Layer 6 of a small transformer language model trained on English Wikipedia (11 layers, counted from 0, width 64). Numbers have three digits each and are written without spaces.
A neuron adds its activation times its output weights to the MLP's output. To switch it off is to set its activation to zero at one token and run the rest of the model.

Output weights of the MLP neurons that the questions are about. A number n stands for (n - 500) times 0.0014.
n28: 618571495290471332523552672534408560511696358544387289489623482568633760200679516553536412463533322241667614468734336598487535285522339387593748508341378366229620491280321517468586505502632617
n29: 402382459632473639476512482296297448649585735536544500681445626358442516807408456554601503465402516587478521369380688722494972396361441418304601673330491591451439645951636436583490589580477328
n31: 449383528530426383346462281458435641356217409511410626362430294475428657531468718637537299359565429394463592470388639645389379709552675735583664398510531562376429669518448538414495401448788328
n71: 759532464297237508693226460540543182369460352442522524482592636618277351553463600762419438538513401546234394317684296743158419468443402459741561414776764686443524538604625391784567513576542644
n87: 339601340725221592631559345561495317605454534661429533569349796681477740373601380654751333614328474644579502471530732556281338550561160530515693770405424702293344564702438497388528563498440532
n97: 176333632601576388519623656523480665571353329627370576477464479638515226521568377717603535605477615205614570590750270452424497522574291408585725500487360371453685379534482577386423394604396580
n105: 542247527628465585795348512459469461754426554411587390548424525627428416657501524542376616445469496526278406773478633456351496467461383404335454500362472330652773273434302364429500359468600161
n146: 441586479295337519676298695422222558514462528482503303275580239540612447517484589394332511636812592581636569499289351756545521305094566416549355514287553390341378363396550553534377516475520551
n157: 462485517490559654510446347312556587537449252567499448608683706401508570649647505383411562518471620342460524445395592515365425389660481607599536674639601616480572460587522688593245581492881470
n159: 435292441452505581743568638149430667412589334428453734333243326477410583416584494475591491235473567405680407203443315248341516753717658632359718435346636730623562408484516403770587470478464639
n199: 686461464624345634443616542307523410231647569418650586313651597289399397381513259694375544707535762591500370506271466514570593417786707423424410542509333520540197342312559418475433801269377447
n216: 593357468598651519594563560346523516666688445560464666340719345568785366478484442529458475489570345414693419228604360399469732377465328834353507702576586644556502537488691556635548560545658663
n218: 636482223586653374709580539541470490462320433377516523518691627685348450472380334465614453318329620815400473258454471635451455470391347432459483382488612367258452332496595604661382304573856582
n244: 394474473627400593494660636394514556386399677363414425482327673580669476767675646487517734559406456407379227705462514479349321616698622326563448434438534541404811507494445564388502547463439329
n248: 335438352525593545547579557596450537871474304528469323540640741417388290420611489617504336475402326490691261474531456636398467678569506314305342318786506606362426584652631464585691568372691493
n249: 393674668557323149583563186521577435605569604402492530433633462562510362596455680670384303452340520577438649464356645666276442273543367615380214675532431754185549455463636498570541712494452506

Each question names a token from some text and the token that comes next. It shows the activations a of the neurons there, in the order above. A number n stands for (n - 500) times 0.015.

Then comes g, the gradient of the next token's log-probability with respect to the MLP's output, scaled to length 1. A neuron's effect is roughly proportional to its activation times (output weights . g). A number n stands for (n - 500) times 0.00099.

"the", then " Ca"
a: 502432505642513533537488472500496493487487504480
g: 613634584359432541408480318431385531446648511548440452453364384461354639753439311508533427259502584395470440489608499546424549423774404664481608361458595189532189657346527481504545641695514832
Which neuron, switched off, raises the next token's probability most? n105

"re", then " and"
a: 503530443482489465506476316485548494536512583498
g: 324478476635484381628564538463449602445727623526581204503347586315349374408573592435549496690450597580394705473629375486578602753488628748418604532491463492478411478725381498682503686406721179
Which neuron, switched off, lowers the next token's probability most? n248

"i", then "ka"
a: 508507515451463508512485515502495522516470550566
g: 409581588554653412400694342372795555459662710603431664505510409382667608687424353541486429460412594507335741371463519482441488301546301297331466664721595428471312528699547494464429532570240616
Which neuron, switched off, lowers the next token's probability most? n249

" National", then " Gold"
a: 492489502466508522508500491542509497528509579495
g: 416414405489624341489642450656562625832498687334302509668252519604208492490450473439450309553390448513449492442655578717293365233380438802361406433394540496399634459427484499590424464549494564
Which two neurons, each switched off alone, lower its probability most, in order? n248, n218

"li", then "mate"
a: 466498512504480599486474528516508511493559507519
g: 469457359340613435644468364528470512455460321454315228306425638517536500585348458579603440627429208456387567631563450314356623786690366619462690369680539542539484552797398284342439449541582496
Which two neurons, each switched off alone, lower its probability most, in order? n97, n146

"p", then "la"
a: 512510487525503459249510501609657496503438510475
g: 640473455410466581742446514612291349582564687407313588317442409229582560496358454433682293502704467672563329294545446370547434646426550397413515468555511375582541634455730583269382614794426596
Which two neurons, each switched off alone, lower its probability most, in order? n105, n159

",", then " that"
a: 496481505507516493528465473506507506524495502529
g: 351430420702371725603340530742663732502363404508640473354582415622342512552398479462366685355779359572466491367519494589462655379305553598401490378404599367485610332400409400477519766471310322
Which neuron, switched off, lowers the next token's probability most? n105

" of", then " American"
a: 492500425466552509500515537492488588503493499497
g: 554394394546405555492511747628395340436587381620341447763457502711535717412458726465532441404401410647453702513644658453665570513730676593418545566412554469444313379340254516487522478728743336
Which two neurons, each switched off alone, lower its probability most, in order? n87, n71

"5", then " ("
a: 480492508479488499494487425462492507511500497496
g: 538473630475686684306604825528542585419473478391542333337423570438483633616495506510520439558638440357331266666726534693510754492505449763496472513620639249370449308532364330528527424673369544
Which two neurons, each switched off alone, lower its probability most, in order? n157, n159

" the", then " \""
a: 489512504562500532506521470495410497511499499494
g: 322538406510454350423383333600646680554576299526473563362639415541577500551431383370410680505525416504480284454338517661470443357215612647326453515517569620488762534706412644466386445653182231
Which neuron, switched off, lowers the next token's probability most? n199

"off", then "s"
a: 513497505494491317456579480484533482518520482501
g: 371547209394374512418340538540650375408410566581232467185521422583431362574579312528249441443551650379471280675451641315292583526432473408494505610519392539535513487462715377681360469268619402
Which two neurons, each switched off alone, lower its probability most, in order? n146, n199

".", then " He"
a: 502520391505493489500503480499495487528498477501
g: 594521540494418514635301546633614511468510773446647406642650398544664798572507388505435441502474449479583480165568494468644579727683551351677726345373598618484238430430560363472377410487247569
Which neuron, switched off, lowers the next token's probability most? n31

"el", then " a"
a: 491599492505511518507558514496394526495519508473
g: 525430687502623381522711635625509450488568762383340442454326598394478701591457379283400410615444474665522597503425613692428587434435321439271414504493565457577909675539644531419779435488376569
Which neuron, switched off, lowers the next token's probability most? n29

" by", then " un"
a: 534497441513493511512483414467506496518509512494
g: 433490587408217292618549484388614542502419174404673395556543473634406513330624561432485437788579289464363569455281224677282590492516724358317421554476458351499438498550400513339511576480540644
Which neuron, switched off, raises the next token's probability most? n146

" lo", then "st"
a: 529509493505510506487505508539507540501518515520
g: 631693520410594560628270670467437456487548446721424447449520482538515630558636560739232359625537335487576502597404384599575586406562794327514567298213347480587587362423325327638579318608617399
Which neuron, switched off, lowers the next token's probability most? n28

" the", then " score"
a: 495494507541500531505500459506425515521500493495
g: 520558388657536391589652516621655558467361680611197520502403602654275393505660528567554387738491534428637576540424544538541557458298776813558311531437575404697607486668581325480330285466413555
Which two neurons, each switched off alone, lower its probability most, in order? n199, n157

" of", then " the"
a: 298518401498519485495506431499502687511499506483
g: 292721556561470518563499610483587363594397608543492359414486589251502777597784703634283469666417559441589596544374515313614622493348593687625491666461290608661555305345467533487495583729469616
Which neuron, switched off, lowers the next token's probability most? n31

"id", then "ar"
a: 516502137515456516840503502525493498507499514508
g: 511566679428590756567397712398755420503512600417425505617550634734565574591584445389614686553716701456353479376673464458631359423392334167399608522588723502669422414486568603361540545340629584
Which neuron, switched off, lowers the next token's probability most? n31

" (", then "92"
a: 519450500491505525492503493495484503486545489528
g: 378268551410655711418599318530461520472749236333482453667564615699475399557671451544388493791493310467468594580312493416640461440441554307771575586295635334510584517503308535568480413326516513
Which neuron, switched off, lowers the next token's probability most? n244

"\n", then "=="
a: 506483399478467503484523410489497477507470553529
g: 561254439538555552750318591536522677555510584687299502452441441448330461506620620412339500552370452409597596361337133449688652666510329620601699585440357410590362311588550621325558507591555316
Which neuron, switched off, raises the next token's probability most? n249

"ell", then " W"
a: 478556479487489513509498509475547491510509585501
g: 507605401552521306689429499631275238616503607600397597706662424748558396463460425361701541211337436591687446548575617600474446402438465531384492356259610630541654447356614297395642609641558562
Which neuron, switched off, lowers the next token's probability most? n248

" ", then "field"
a: 501509509514497491497512540485519474509492502505
g: 476587615357414460776580596396559428549387658344519269544351685324259681501543389616517266499577388573417544652571663562387590481453453588463507670403626537569699556134509428665730591551428385
Which neuron, switched off, lowers the next token's probability most? n216

"weight", then " title"
a: 511473507510481290490634465512505484513492500534
g: 628356441428532511429293432774552541452623555625495440579655397715247564598501397322517294317538371566419392471632765559427472389491749640667560485604454254592439409556566478484137389519424455
Which neuron, switched off, lowers the next token's probability most? n97

"re", then "na"
a: 497478392500506494497508525608493522479505427487
g: 543251411713316528619585543377733522360444437630355452450436404418303580617367413608470239383533456450265503623419422405523469585514448518607605539337416854533729348497619297412514544735552621
Which neuron, switched off, raises the next token's probability most? n31

" ex", then "am"
a: 501499482501466507480505510509511508480478468501
g: 440469663513304576375443364479543450415563458369625423545534392432532222423395700244481257573418573505443508602515498637697356550409426721289602633479578637478395306759579211598388625515547730
Which neuron, switched off, lowers the next token's probability most? n244

"ana", then ","
a: 286490500496501508509496384505551491502504558495
g: 498379408581685410357462697438430422526734452489539211580317438543311613345453708559482432721572436471667673520344414573501797647413735510604733506482633523410731503616397407718514535554468488
Which neuron, switched off, lowers the next token's probability most? n157

" a", then " mo"
a: 500534530521497514496515471501514632486488505508
g: 646474495800539545519357573658429714439504281600784545627568603377469394572335614499340737566309559599586375331592587410451585611536280680494587508547288477416556447505606422525838572432405360
Which neuron, switched off, lowers the next token's probability most? n216

"c", then "ed"
a: 509501494504477496539493564502521531487619510500
g: 434637505415310477477510545527604639611550260452291267477450411523560529444536628443651423368563467554607326253620538426362474340476641276679349371175312702341777519508466556369650548464525409
Which neuron, switched off, lowers the next token's probability most? n244

" the", then " "
a: 501503503562491529499520459510439529506496494498
g: 303477637459761471664492457439611532750276390580835399719479487556306322316468585573473472555343474521609560419382612600382476472389334474423357395401453574328839447395493273534594485535466531
Which neuron, switched off, lowers the next token's probability most? n199

" st", then "op"
a: 544022505537509480493522476472495503519482342489
g: 288633606414469516467420367431553424512431582558380495590559339456345705384540228367596668532806677264478629415475203621577525212648414415608455524481671508361656572498510654438427596460704423
Which neuron, switched off, raises the next token's probability most? n157

" D", then "an"
a: 529502482500487506482495486500486505528493507487
g: 577797581735469587611479486632512580486477623770435670537563565833479419474524524468443375599367869513228616429495400569548444359741617395403447510557336534541515358522631418677450499617583659
Which neuron, switched off, lowers the next token's probability most? n218

"ance", then " S"
a: 501495459504499378483488403511509506447501491501
g: 545509436454387312335459466776428424431660409486435630536667477439681385624303534382493404528340624467562649381627686487519427399598404664834231480520456341548280422468590570264484607289670401
Which neuron, switched off, lowers the next token's probability most? n97

"–", then "10"
a: 504439531503478504477513470430477515507501499480
g: 473592508859532425347492475683662523599408170550240647628467656400470512641498511298548554620320316695558383460537585566326577388487581652613421594355372496651384334590566531551679437667596581
Which neuron, switched off, lowers the next token's probability most? n159

",", then " while"
a: 555498461523512516522477564489511481509497503514
g: 269486396351576383578599365518507484425430357523626461604510665526385534747412437314577415592675592534394557412467510628158560523474557462307486791802291637379594653483417463395530646566726650
Which neuron, switched off, lowers the next token's probability most? n157

"6", then " (1"
a: 452489503483488491483494402407491507519500501494
g: 537539595395662477409652518709390326524453516494426419306462458523473571608704596556530518459768509510330172439697416612542545454458396742277565675247617466373567428545405447356692305757543585
Which neuron, switched off, lowers the next token's probability most? n157

" and", then " be"
a: 610531411494502513492491555486522503509494467515
g: 507519577636775399648509389584563618673239486544470338385440547402372531408589660574455593609405586419690563409457353359525480449391511473111694491284444661296484346326298532267509413526521400
Which neuron, switched off, lowers the next token's probability most? n28

"°", then "C"
a: 511496503486456560509524426484504520600466510461
g: 530661409406492588497477354345502482324578664491482596547613454332506576507546466493824339473396613452443567367525758523175518340392118492306478490392809546473474295540392525570596421563652540
Which neuron, switched off, lowers the next token's probability most? n218

" mo", then "ve"
a: 544473487499423494504507466501680506508504517506
g: 232407696484406368432568473422391416343500377699319557335447484621406539564570353667505397759367493505823562477412511489372498536488387493330631369638346540507295558573566637634222334576267451
Which neuron, switched off, raises the next token's probability most? n87

" third", then " b"
a: 396616508508499519487491499509430512510528502512
g: 602489721395337447506687476655711499565331474459479387584494565575780195629458510313361497682460675431525646336683588426524353370302483418616495192484501453476484479556504581421774326472525644
Which neuron, switched off, raises the next token's probability most? n29

"ion", then "."
a: 498502367520500506508479469492439503513490499517
g: 481326601465528381534637458322479758467402539735625403977393699432263638578398612429491494436586468524548560467470426517656463769501554440489568640503522515414610587682403699513506521774430607
Which neuron, switched off, lowers the next token's probability most? n199